Layer 2 of a small transformer language model trained on English Wikipedia (15 layers, counted from 0, width 64).
Take only the direct path to the model's output, skipping the later layers: a vector added to the residual stream pushes a token's score in proportion to its dot product with that token's output vector.

Output vectors of the tokens that the questions are about. A number n stands for n times 0.0049.
"tain": 26 281 -158 -121 117 -41 -177 341 77 -259 86 44 -30 208 -112 32 -160 95 98 225 -205 -212 -114 -130 -47 52 48 130 15 17 -220 132 -18 218 -48 173 -26 -147 -46 179 82 125 74 103 -26 -67 -109 17 0 -57 -224 -28 163 -255 -153 49 -57 165 -45 -95 18 35 30 -56
"ight:": -220 145 198 -129 126 -189 -176 68 86 235 75 -98 149 -103 -149 105 -116 -51 43 -118 -60 59 -361 -82 84 153 -158 213 -90 28 -182 123 -114 210 82 93 -242 93 8 -193 219 113 -52 -33 110 70 167 237 -232 28 -93 225 19 371 -8 -198 -237 -138 -52 -132 -72 159 -34 194
"ity:": -305 -32 189 -91 10 182 -313 84 36 -63 111 -44 -10 188 -307 0 -72 86 4 -102 -370 86 -406 -33 -31 101 106 40 9 70 -70 110 -249 205 27 -66 -132 -105 -254 -180 82 91 -93 -59 16 -69 -8 145 -80 -61 -248 242 -30 0 206 -146 -244 -92 -420 -45 44 -80 102 -129
" ====": -282 24 84 -131 76 117 15 168 -213 -274 -207 -120 94 -32 162 116 4 104 92 -60 61 -83 -155 -193 -89 56 76 -159 -302 275 -260 4 16 113 -149 152 -12 -122 -145 -14 -47 60 -73 4 50 105 -122 68 -359 -140 -207 26 14 -17 -251 -44 58 54 -75 -170 44 -17 -282 -61
"t": -36 159 -23 -37 -36 -201 -70 50 13 -71 19 84 -82 -45 -12 -64 -6 -15 103 217 -221 113 -118 -24 -55 -3 3 -70 -107 55 17 -56 19 -47 231 84 134 -21 179 -67 -69 21 -48 -22 -198 -24 101 -191 87 36 100 -108 -22 90 -56 37 -81 131 -74 -54 149 -18 73 -140
"ures": -24 58 -143 -275 316 59 119 -7 -60 -148 -10 -27 136 242 -60 39 -49 -52 -16 -32 -45 -87 -256 -242 124 21 31 -4 -3 97 -113 48 65 271 7 217 -150 -42 111 -101 -12 -19 -194 0 103 -45 59 -164 -44 -17 -55 203 39 -7 133 -375 -95 -25 -175 -18 44 48 -72 -183
" result": -140 62 41 -262 118 -33 25 6 -259 -71 -13 81 102 160 -74 -113 28 -10 9 104 -98 -226 12 -220 101 7 -78 102 -84 245 -157 -80 -16 245 68 41 -170 -58 -38 -40 135 -33 -75 18 -49 -95 -68 161 -109 -112 -22 117 -55 -10 -157 -196 -56 -161 -11 -190 54 79 -97 -87
"bur": -4 142 -79 -23 111 -110 -94 90 -173 -229 -59 223 110 -9 -263 -152 -29 211 230 122 15 -43 -108 69 193 44 -61 -81 87 -18 46 233 34 260 122 251 -207 183 -51 34 115 -288 -38 4 110 13 173 60 -186 24 -108 -33 128 -113 -7 -200 -159 -24 -79 -131 127 60 83 -12
"el,": -164 -69 15 20 153 -64 -105 -146 46 -154 -81 -166 -54 8 40 44 -203 36 126 123 -216 42 -141 110 85 30 -20 26 -50 -112 -61 13 20 305 -47 153 212 120 -72 -90 -12 9 47 -15 91 136 194 -147 -13 -54 -134 274 117 -124 46 -202 144 21 -221 4 -33 46 -97 195
"ite": -17 24 -106 -24 -30 -75 72 100 -115 111 -92 20 -44 189 169 90 -50 111 230 -13 -113 -66 -164 101 -257 14 -107 13 -138 145 144 20 6 137 -17 99 -11 -68 36 -192 23 62 144 26 41 -85 172 -62 33 -19 105 -22 52 62 23 -22 -15 132 -152 88 136 -126 75 16
" also==": -474 87 52 153 165 -41 -69 -4 -66 -238 44 -27 405 42 -39 98 -166 -39 -12 99 -59 78 -190 -135 -220 116 0 41 -190 -165 -269 211 -249 247 -95 207 -85 56 -158 204 -53 -81 -27 15 88 4 69 220 -344 -102 -217 148 102 177 -76 -238 -74 80 -194 -208 67 -67 -208 -342
" years.": -162 56 -40 -19 54 135 -70 -4 0 -182 -183 -173 206 412 25 -37 -75 194 134 244 -47 -102 -234 -21 201 62 -127 279 -100 -68 -66 84 220 70 -85 13 61 15 -125 22 81 -22 -15 -98 -37 103 121 13 50 -202 -62 -147 -148 -143 145 -174 59 144 -157 -143 114 4 -266 -158
"=": 7 -31 -52 170 -38 177 21 -79 -163 88 -53 -51 190 88 24 -20 -118 -62 232 33 -229 -95 -218 -7 -152 52 93 152 144 18 -58 -3 -6 4 -6 29 16 -118 -158 -54 -59 72 -141 -28 144 183 97 98 -165 -23 -212 84 18 66 -54 63 -160 -96 -183 -33 -19 51 16 -221
"fess": 165 200 -51 215 -38 61 -178 257 0 -239 27 237 -19 172 -184 -67 -179 65 89 56 -126 -83 -175 -288 47 97 73 260 -359 72 -172 -104 -28 147 -146 198 -156 50 -7 5 75 -19 -20 -31 18 7 -12 301 -115 10 -92 53 178 -137 -60 -124 -33 184 -89 -212 -99 245 69 -153
"s==": -166 -5 63 -177 226 -118 56 216 -103 -253 -4 17 -34 144 18 102 45 67 -258 260 -68 96 -457 -330 -185 82 -8 85 -163 31 -168 46 -41 147 17 110 12 -87 -117 -19 -175 -12 -302 65 33 -7 0 142 -265 -115 14 151 -128 35 -87 -170 -107 -17 -115 -332 12 232 -92 -285
".\"": -162 134 32 134 -37 108 66 -48 -22 -148 -228 -245 157 139 192 69 -79 56 38 231 -136 -183 -163 100 169 -4 -10 -8 -31 10 -72 155 161 136 97 115 227 -66 -47 -102 -153 -91 -14 -35 -67 72 -49 -208 -183 -120 139 -27 -67 -104 82 -53 89 137 -76 -93 -113 63 -284 -4
" Coordinates:": -277 85 274 -101 279 -243 -176 -52 -160 -72 111 -123 164 76 -262 54 -81 208 -81 -15 -4 -141 -185 154 158 157 -57 154 -66 -49 -251 -162 -35 31 -181 196 61 92 -213 -50 51 -215 -150 -171 116 163 209 119 -261 -25 -136 211 -35 195 48 -97 -99 -91 -330 191 -91 23 18 -152
"istory": -265 258 -119 -197 -65 -310 -176 -34 -187 14 -29 90 179 182 56 49 -56 221 114 168 117 -142 -170 -201 184 124 -146 199 13 284 -240 26 -4 180 -9 -88 -157 -45 -81 -14 -5 -113 21 -86 -53 182 138 77 -72 14 132 122 203 225 -68 -207 -79 53 -142 -71 -215 364 -9 -120
"umber": -160 165 154 129 31 -158 -230 146 -241 95 -78 -143 62 61 -120 -119 -206 0 9 -35 -81 -138 -228 -238 -4 103 7 -38 -10 -91 -102 27 -76 127 -30 -8 -162 130 108 -60 109 35 -44 -22 121 121 -57 246 -134 16 57 -58 125 121 -93 -18 -55 -128 -92 81 -76 135 -37 -72
"en's": 187 -101 169 -131 131 -25 107 24 -16 88 -3 -163 -53 -88 -79 125 45 -116 167 149 95 -12 -203 100 4 68 10 174 -174 -46 -47 -17 38 68 31 231 10 142 -66 -205 118 65 203 78 151 326 66 103 -81 6 -24 61 209 -137 45 -77 111 123 -212 -174 14 -11 -157 -41
"ution": -262 117 160 -163 123 -94 -86 -156 -44 -197 -116 130 13 232 179 16 45 -8 52 0 -8 -317 -97 -12 108 54 52 8 -75 70 -127 297 -151 157 8 -43 -96 301 -13 -89 70 39 23 4 -257 81 -71 -8 -5 -66 17 57 342 174 44 -152 -103 78 -99 -67 -66 139 -179 -8
" bec": -13 169 59 98 83 -35 -188 59 -62 -127 10 -156 22 0 -3 -28 -50 6 -45 99 -54 0 -13 34 128 14 -11 55 -11 -35 -210 27 -8 205 11 222 -102 -38 -102 -119 78 107 -241 -126 -67 58 15 125 -49 -102 6 168 -15 -36 -152 18 0 -151 -60 -180 -58 86 -73 -41
"board": 17 69 -66 -216 92 -97 -89 135 -104 82 -156 -25 71 33 -283 -53 31 142 -13 189 -90 -102 -235 -160 17 24 -150 158 189 197 -152 21 116 165 61 -8 -14 -27 26 16 125 -181 -22 12 -41 77 -241 40 -152 -86 37 63 61 -59 71 20 -15 338 -162 -133 -197 76 -125 224
"ney": -50 121 214 -140 232 -101 15 77 -190 -170 -232 173 4 18 -109 34 -84 -4 -78 298 -261 -120 -340 -4 220 11 -166 -57 174 25 -24 -169 8 136 23 53 54 59 66 -35 -58 -15 151 -13 116 137 -195 -22 -120 -93 -124 173 144 -183 -118 -106 -182 221 -200 109 -19 62 -154 58
"weight": -110 19 100 -133 250 -174 -222 -12 -61 35 -149 59 50 -9 -137 -17 -21 -34 -11 127 -167 -348 -303 134 -256 24 -248 31 -28 55 -115 110 272 22 -67 194 -78 -175 88 -62 64 18 130 -158 212 123 180 -53 -290 -76 -162 26 44 -130 74 -143 -129 70 -39 -197 171 163 -91 -60
"z": -3 -9 17 108 96 177 -144 17 88 -11 0 128 -60 17 3 -60 -180 127 -77 26 -15 -45 -52 40 -23 -6 57 -81 -79 -37 45 -7 -127 111 166 102 -5 112 87 33 32 -60 -181 96 -138 92 -16 -140 10 60 -136 -95 56 36 -112 -22 -13 95 -71 -44 117 -18 -82 54
"us:": -216 40 57 -100 179 124 -425 45 30 18 116 250 110 80 -179 22 -22 115 125 -52 -50 109 -225 -118 62 111 -54 93 41 77 -135 123 -191 185 178 -24 -204 90 -170 65 -86 166 8 -78 124 -39 -168 19 -128 -66 -33 293 79 166 -73 -317 -110 -201 -309 58 4 -39 12 129
"em": 162 -117 106 -93 9 82 -78 61 11 65 -77 155 -55 17 137 -50 -142 -74 -43 -57 50 -148 -34 -185 -141 -11 -89 -22 -37 -97 -21 -52 -66 208 65 164 108 -103 69 -31 -40 -84 25 -30 -96 51 -165 73 -16 -2 -48 -95 81 20 -56 109 -43 -90 46 98 68 -95 -72 -29
"s)": 8 122 -29 0 26 -95 -31 32 -139 -60 -63 11 -8 116 90 54 -16 -19 -163 200 -314 17 -359 -335 -25 34 -127 213 11 118 -278 115 -7 36 36 0 -65 75 -146 57 -194 41 -156 161 -70 34 213 -12 -79 -82 -4 -8 -151 -30 7 -111 59 128 -40 -157 -182 -8 -232 -203
"gl": -80 178 100 -44 -13 -235 -169 79 7 -213 -21 384 126 91 -148 -160 -176 274 -126 -124 18 8 -134 31 100 42 -104 41 47 -54 0 86 25 182 -18 189 157 218 -149 -110 -13 -95 -123 -56 -92 12 -127 -20 -135 -17 -45 35 -37 -93 153 -131 81 -45 -75 -41 163 218 -58 -4

Each question shows what one neuron of this layer's MLP adds at an activation of 1. A number n stands for n times 0.0031.

n116: -56 57 -123 184 50 -41 160 -168 -108 -75 6 101 107 51 -4 68 30 168 -24 -36 -167 68 97 -201 5 -38 -3 97 -7 -97 49 -148 -8 -15 -58 -33 167 31 56 13 8 73 27 -49 2 34 137 -220 82 -121 0 -64 64 -98 177 -166 -34 51 -13 30 47 -47 -25 1
Which of these tokens does it push down most? "ight:"

n54: 139 -162 -29 31 11 -42 -63 -131 195 249 58 -9 26 -33 55 -182 -139 47 64 155 -34 -12 43 -201 -51 68 -61 243 182 37 238 88 -33 -53 258 -126 69 -108 -125 48 -140 311 5 -9 -33 -61 -84 29 80 -34 -316 -131 -19 191 218 156 -44 -65 -165 61 -39 -95 56 -65
Pushed up most: "="

n101: 28 155 118 19 -157 174 117 17 -113 54 -184 -6 -222 -269 -4 -24 33 66 -8 -139 -39 -35 -155 -60 39 221 123 -231 27 -139 81 -25 -75 -45 -71 -20 -153 -30 109 120 31 -15 43 56 -10 87 -91 165 39 -2 95 -83 -21 -58 -23 193 -158 2 -9 -102 -26 165 90 -103
Pushed up most: "umber"

n17: -104 -153 -53 -18 -49 14 100 -82 -187 -26 47 -66 160 61 166 72 69 -116 16 -72 -24 108 125 -206 85 64 69 1 119 44 129 -47 93 -115 -31 -130 135 -153 -161 27 116 -69 -78 -26 106 -116 25 184 29 105 11 -54 27 63 112 13 -47 33 228 -30 115 51 95 -63
Which two tokens does it push up most, strongest first? "=", " result"

n126: -74 -155 125 -31 -66 77 -17 10 167 173 -47 33 -85 -23 44 -191 -78 100 296 58 132 38 107 64 -96 16 -74 -18 61 57 -10 42 68 129 137 -10 8 -42 126 138 -198 32 294 162 -121 -46 -70 110 -88 -149 -184 -141 -35 40 19 281 230 -99 143 -95 -145 -21 -26 130
Pushed up most: "em"

n5: -18 -29 -42 -110 11 -114 -41 21 -28 -51 16 139 -11 152 64 74 -96 19 -8 -35 -194 -170 163 -7 -74 -75 -89 -115 -46 63 -6 70 -59 114 -129 120 153 -180 69 36 19 185 -96 120 249 -100 119 27 93 -12 -168 28 139 76 -51 68 80 115 96 -38 82 17 144 -31
Pushed up most: "tain"

n67: 106 -179 -123 32 -67 27 -162 17 -208 -113 -59 146 -59 -175 -26 1 32 -35 49 -145 29 -49 87 -152 -47 -166 -22 -78 -200 34 44 -13 -18 -77 -39 231 -37 -2 66 -56 -84 4 13 147 55 -149 223 107 33 -46 -46 -47 -47 166 -122 -177 156 45 25 -40 62 81 31 -32
Which two tokens does it push up most, strongest first? "fess", " ===="

n114: -117 6 8 -16 92 34 76 -200 -70 33 -264 -240 99 103 53 244 206 -45 -36 61 -22 -243 31 108 80 188 -20 93 18 187 -6 -126 116 -35 -170 -10 81 -84 -53 64 99 -5 105 31 -125 114 -23 60 14 -182 66 -71 66 12 -146 -80 -17 -112 -109 -58 336 120 33 -137
Pushed up most: " years."

n16: 92 29 -39 32 8 110 -57 -8 169 26 -119 -14 -54 35 56 138 -1 40 -91 39 -6 -67 44 56 -85 -86 -3 -7 60 60 63 -25 63 -37 30 205 -7 37 44 24 31 -79 -76 41 -132 25 -33 -52 87 63 30 -89 24 43 -26 77 113 3 -104 150 -48 -23 36 78
Which two tokens does it push up most, strongest first? "z", "em"

n42: 201 87 -67 -151 101 75 212 -26 60 188 73 -64 192 127 -8 31 -76 -22 -232 22 -65 0 13 70 -13 23 -106 75 -59 38 286 54 4 229 179 112 303 -215 -95 -61 -301 -122 129 -224 -214 83 9 128 -76 -48 -83 21 -188 87 133 -53 -78 253 29 176 66 -67 37 5
Which of these tokens does it push down most? "umber"

n26: -87 -104 -40 -112 78 178 -95 -26 -49 148 39 12 -34 -110 36 -221 -5 -106 -171 -28 -36 -60 58 46 -158 77 -70 -9 -59 98 -136 -97 89 13 111 -278 -80 -121 202 63 132 -130 -45 0 137 -153 -218 108 7 12 182 69 -190 -92 43 -137 3 -43 102 -37 -23 101 19 -169
Pushed up most: " result"

n68: 174 -61 116 -65 39 -6 -152 27 -88 -53 -148 227 101 36 -62 -170 -100 166 -87 29 106 -190 -218 143 82 -44 -49 -45 153 -21 -81 -226 -55 -132 -130 -75 -79 182 36 -17 124 -48 -235 -106 54 -135 118 -275 48 20 -2 -106 97 30 88 -97 32 5 20 -125 15 16 -67 60
Pushed up most: "gl"

n96: -9 -16 121 -3 99 19 86 20 13 -20 -76 -30 1 90 -70 38 74 -64 -21 39 -121 65 -29 96 -5 -9 145 67 27 11 26 -26 55 8 -72 -67 -10 -133 70 26 104 -18 154 -46 129 223 -176 45 113 64 -87 48 77 -37 55 -30 -231 -22 125 -44 82 37 73 -68
Pushed up most: "ney"

n6: -86 -52 -30 21 93 45 164 -145 117 -106 -22 -69 -18 -14 -118 -110 -6 133 -69 -137 101 193 74 87 165 80 -32 -89 -87 -168 -10 -8 42 88 51 76 2 -20 91 134 -28 56 -16 -92 19 -28 -177 177 72 -41 -95 89 -65 -29 -150 11 112 93 75 -10 7 279 47 -157
Which of these tokens does it push down most? "ite"

n39: -73 -68 -118 132 -4 114 20 -127 65 161 232 11 -60 -47 313 6 11 8 47 -59 -156 222 66 101 6 53 12 -140 67 -16 -239 157 229 -113 59 108 -27 -87 -22 -135 -129 -181 158 -116 4 4 -69 220 39 53 -47 120 39 39 -104 2 -19 31 127 157 75 -138 -88 94
Which of these tokens does it push down most? "s=="

n69: -100 -96 -47 -49 -98 -196 23 -8 74 -92 -42 -25 -9 -190 -91 102 133 15 192 -13 -56 103 -29 66 78 59 18 20 -32 -13 -115 -115 -32 -8 -145 -90 246 -47 212 48 -76 -81 21 189 62 52 -148 -26 -19 59 -113 98 -55 54 -15 40 138 -84 -25 -34 207 184 115 55
Which of these tokens does it push down most? "s)"

n109: -34 -126 109 -96 36 -82 -37 -115 140 30 -314 -99 -25 -255 -52 160 -84 -32 -73 -6 52 -98 39 115 -350 -142 19 169 -47 177 -328 -156 114 148 -178 -135 -37 -30 -50 157 72 110 136 -218 188 37 -213 -181 -28 -212 113 -115 -25 -164 -67 220 4 83 -73 -175 -46 64 58 -261
Which two tokens does it push up most, strongest first? "weight", " ===="

n37: -16 162 152 -17 -8 47 -205 -50 -122 211 37 -11 -45 77 -21 12 -13 83 -180 -76 127 -56 89 78 -80 -104 61 -176 -30 57 -76 -77 148 -85 -86 -34 61 19 -101 -40 83 1 224 100 122 -146 -64 -50 40 -132 10 7 42 -105 -79 -237 -198 -313 -54 -29 -222 51 -4 30
Which of these tokens does it push down most? "t"

n63: 160 -152 -35 -3 107 139 -240 245 32 158 20 -136 -223 -34 -141 49 -84 -148 20 -82 57 168 67 125 46 -162 -78 84 -158 123 133 -152 -10 112 231 -11 -63 -126 -140 148 -12 -353 154 -137 83 255 -191 140 208 96 -97 154 48 16 136 -157 264 -176 83 -164 80 48 105 -56
Which of these tokens does it push down most? "ution"

n3: 54 -303 -129 -281 87 -70 139 45 -99 -17 6 -24 2 154 -12 -79 5 -111 -15 3 -74 11 30 -88 103 250 103 -245 183 -70 188 132 68 -37 65 90 -18 -138 -2 -179 -38 44 -114 97 35 -190 193 99 -129 145 57 -26 -237 101 -3 -50 -42 -65 -204 -190 -16 -171 4 3
Which two tokens does it push up most, strongest first? "ures", "s=="

n40: 235 -63 -51 -345 -53 93 -135 14 137 29 41 76 -15 -178 -140 -129 -44 -134 36 114 -20 30 40 -81 192 -179 -109 63 -97 -101 -93 121 -301 90 271 -79 -107 -87 -217 41 -66 248 -113 -7 -116 75 148 -91 -50 -45 -105 -63 68 -73 -141 16 149 28 -49 266 84 -109 -107 -143
Pushed up most: "us:"

n127: -17 -150 31 19 129 -8 112 75 195 23 34 131 -70 -33 94 -61 -56 -115 -172 -64 87 -30 -54 38 -58 -16 -125 24 -38 -175 74 -160 6 63 71 -24 27 -105 67 -23 -123 44 -201 18 -131 -175 -60 267 139 -55 -161 33 -218 -211 59 75 112 -170 115 63 48 46 -7 -147
Which two tokens does it push up most, strongest first? "em", "s=="

n97: -100 -92 -7 70 -191 70 8 -163 -23 78 144 156 3 -13 119 -39 39 -138 32 31 132 -95 61 189 -20 174 83 170 -238 160 -117 -34 -25 -28 21 -268 -28 -25 2 159 -195 -50 164 6 66 99 -12 -69 -38 81 159 220 117 -30 -77 141 -31 71 44 60 85 54 -240 -213
Which of these tokens does it push down most? "bur"

n62: -350 150 -34 28 -347 -52 177 310 -306 102 -87 -100 -33 -250 131 124 -161 -1 -263 15 100 -31 355 -126 237 66 120 -8 131 94 -65 77 -24 264 -14 -87 -102 76 -144 -52 -183 198 -177 -26 -210 -39 83 13 -3 8 337 -104 -129 1 -85 -147 58 18 96 65 -268 -101 103 126
Pushed up most: "istory"

n66: -57 -115 -111 171 178 47 -115 -215 73 82 -221 -119 34 161 -34 -68 -5 102 70 30 -26 40 120 -155 -32 78 97 96 -126 191 -118 -174 -97 60 14 -200 -133 -181 73 -130 69 -190 -161 -102 -74 -192 164 23 32 -89 179 117 217 89 169 35 83 -52 -94 95 -42 351 -173 -205
Pushed up most: "istory"

n20: 156 -63 -38 -62 -218 -43 55 141 -130 -189 -62 17 -179 -63 -40 164 83 -51 -138 24 42 -43 -38 222 -136 -12 67 105 -142 263 -27 101 49 -5 124 23 -88 -59 82 -45 -254 -33 -93 88 -30 -137 0 81 -97 -3 112 137 -5 80 -263 9 -25 176 -194 102 47 -18 0 40
Which of these tokens does it push down most? " years."

n107: -154 148 31 -12 141 56 -134 -42 -140 -11 -140 38 -3 -16 22 -7 27 15 -74 18 -65 -5 -147 -49 -39 -95 106 76 81 120 51 -106 1 123 -20 1 33 -72 -42 8 -5 130 223 -11 169 74 16 -34 -28 64 -14 -18 134 -44 37 -95 -148 113 39 130 -160 -28 -169 85
Pushed up most: "ney"

n4: 47 70 -238 230 56 117 298 -309 21 32 -91 -74 30 -73 144 -79 -134 17 -257 -4 76 90 32 -167 70 155 0 -76 37 -308 228 271 -88 136 77 -29 143 -120 -12 161 -172 139 -138 -153 -50 -85 120 131 -111 -99 -288 -151 9 -121 184 -77 -94 94 129 84 -124 -235 101 81
Which of these tokens does it push down most? "istory"

n105: -95 95 -64 95 -191 7 17 21 4 62 -32 133 46 -5 20 50 -115 15 -199 -282 25 6 205 -29 13 41 63 48 23 -25 -58 -143 -76 -15 -9 -210 263 74 -173 -4 -117 -51 -115 -33 -35 -216 -23 -49 100 111 -86 -79 -52 -3 -24 37 -21 -194 -191 49 110 137 6 126
Pushed up most: "gl"

n31: 135 -230 -80 23 -56 -96 -100 -75 49 -69 -95 35 -89 45 -211 179 -31 -123 -122 -28 6 165 203 81 276 32 -19 -67 -59 -158 -13 46 -48 168 -143 90 -8 -61 50 -209 -33 20 -109 9 51 156 84 -137 108 -12 -80 -71 -17 56 122 -259 236 -102 -47 145 -13 -33 16 -37
Pushed up most: "el,"

n52: 11 197 295 -257 -46 -379 -136 17 -91 -139 268 43 -345 142 -106 -24 113 -90 -62 30 52 35 -320 175 11 -59 -342 -272 0 226 -24 -199 78 -83 -20 96 141 -178 110 -46 208 -368 -33 -173 291 20 116 107 -129 168 145 46 -3 90 14 -79 -6 -215 29 -141 -21 -42 140 63
Which two tokens does it push up most, strongest first? " Coordinates:", "weight"

n64: -15 161 -90 -131 -64 124 -86 202 -79 -227 54 95 -274 -126 -96 -8 80 -17 98 57 17 -188 -59 15 -80 151 110 -94 60 224 -54 -50 63 -143 -125 -166 108 -61 -47 -18 -2 86 90 -85 96 38 86 83 -94 200 -75 55 112 9 -25 -70 -13 30 -30 -30 191 126 -301 64
Pushed up most: " ===="

n75: -248 154 40 16 129 121 12 25 -41 70 -13 15 15 165 -101 -19 -25 81 -30 -105 -76 54 12 14 -2 48 -17 22 65 -37 -24 21 -23 58 -151 -4 -80 -6 -73 -55 7 -10 103 -87 28 190 -9 19 115 -93 -89 -36 -118 -37 78 120 -76 -30 15 -45 6 -20 116 -39
Pushed up most: "ity:"

n13: 82 106 43 -181 246 50 -67 409 216 314 -88 108 -130 -82 109 48 -50 115 -7 43 -26 -124 -260 131 74 56 146 -183 -116 279 -212 -46 26 -66 -59 -100 -308 89 139 55 144 22 44 210 11 -39 22 5 -76 199 49 300 -207 242 -153 9 -86 -73 -17 97 -15 9 172 65
Which two tokens does it push up most, strongest first? "ight:", "us:"

n33: -51 21 -100 104 -9 -36 -203 34 157 114 135 -128 -24 126 48 99 180 -182 71 46 -113 155 -177 -87 -78 11 -95 -47 3 -37 -139 6 -18 35 -63 88 44 284 -168 19 16 78 -28 49 46 -74 67 -44 -17 19 43 -84 106 -187 -54 -16 19 66 -28 -100 -81 -6 88 -51
Pushed up most: "s)"

n92: 160 -211 -131 275 -52 166 35 -31 -59 124 -64 -69 1 19 -58 -36 -36 -125 71 -36 77 69 -193 -118 2 -29 146 79 73 -70 -96 -155 -91 41 126 21 -220 -88 -13 -171 247 -98 90 40 -7 93 24 102 -81 -20 -25 -55 109 -94 -42 -53 -5 232 -154 -17 -119 70 93 -68
Which of these tokens does it push down most? "gl"

n83: -73 117 -52 59 83 102 22 -121 75 -83 -16 -34 -9 -117 -125 86 246 -50 -215 79 -131 -114 -8 -90 189 -81 -16 -90 63 -170 -55 -127 73 45 -160 19 -358 10 152 -108 7 66 -95 93 153 145 23 102 -48 -56 46 102 -107 34 -219 107 -94 -133 168 23 -146 -159 -10 -8
Pushed up most: " bec"

n99: 25 -94 10 -44 100 -98 156 49 284 -170 77 -14 -187 -81 -166 50 93 108 84 -42 51 34 -62 26 -49 218 -79 -56 -35 -123 -172 83 -72 19 52 235 -80 147 -87 -82 145 -55 -77 -81 -255 190 107 6 -97 -47 61 -10 -191 -50 35 -34 40 26 -148 15 5 -50 -18 44
Which of these tokens does it push down most? "="

n38: 248 73 20 101 -6 -40 122 -197 146 -178 -94 8 78 254 -72 -71 154 117 129 28 43 59 -74 156 53 7 -163 69 51 115 85 204 114 -14 -186 -55 -43 -50 -12 8 -343 -137 -191 -19 -181 -102 109 -153 15 -296 -22 -59 68 91 60 -170 -3 75 193 124 254 -41 -116 -187
Pushed up most: " years."

n94: -42 -74 75 151 -23 139 109 -109 -77 -236 -6 -246 -107 -195 49 -28 -2 -55 -57 169 -22 -88 -127 177 165 67 31 172 -41 26 121 184 -69 59 -39 -172 -68 -113 -190 46 16 21 143 -110 -36 213 -175 -137 70 -73 110 -125 119 133 70 159 -101 33 33 24 115 102 -69 7
Pushed up most: ".\""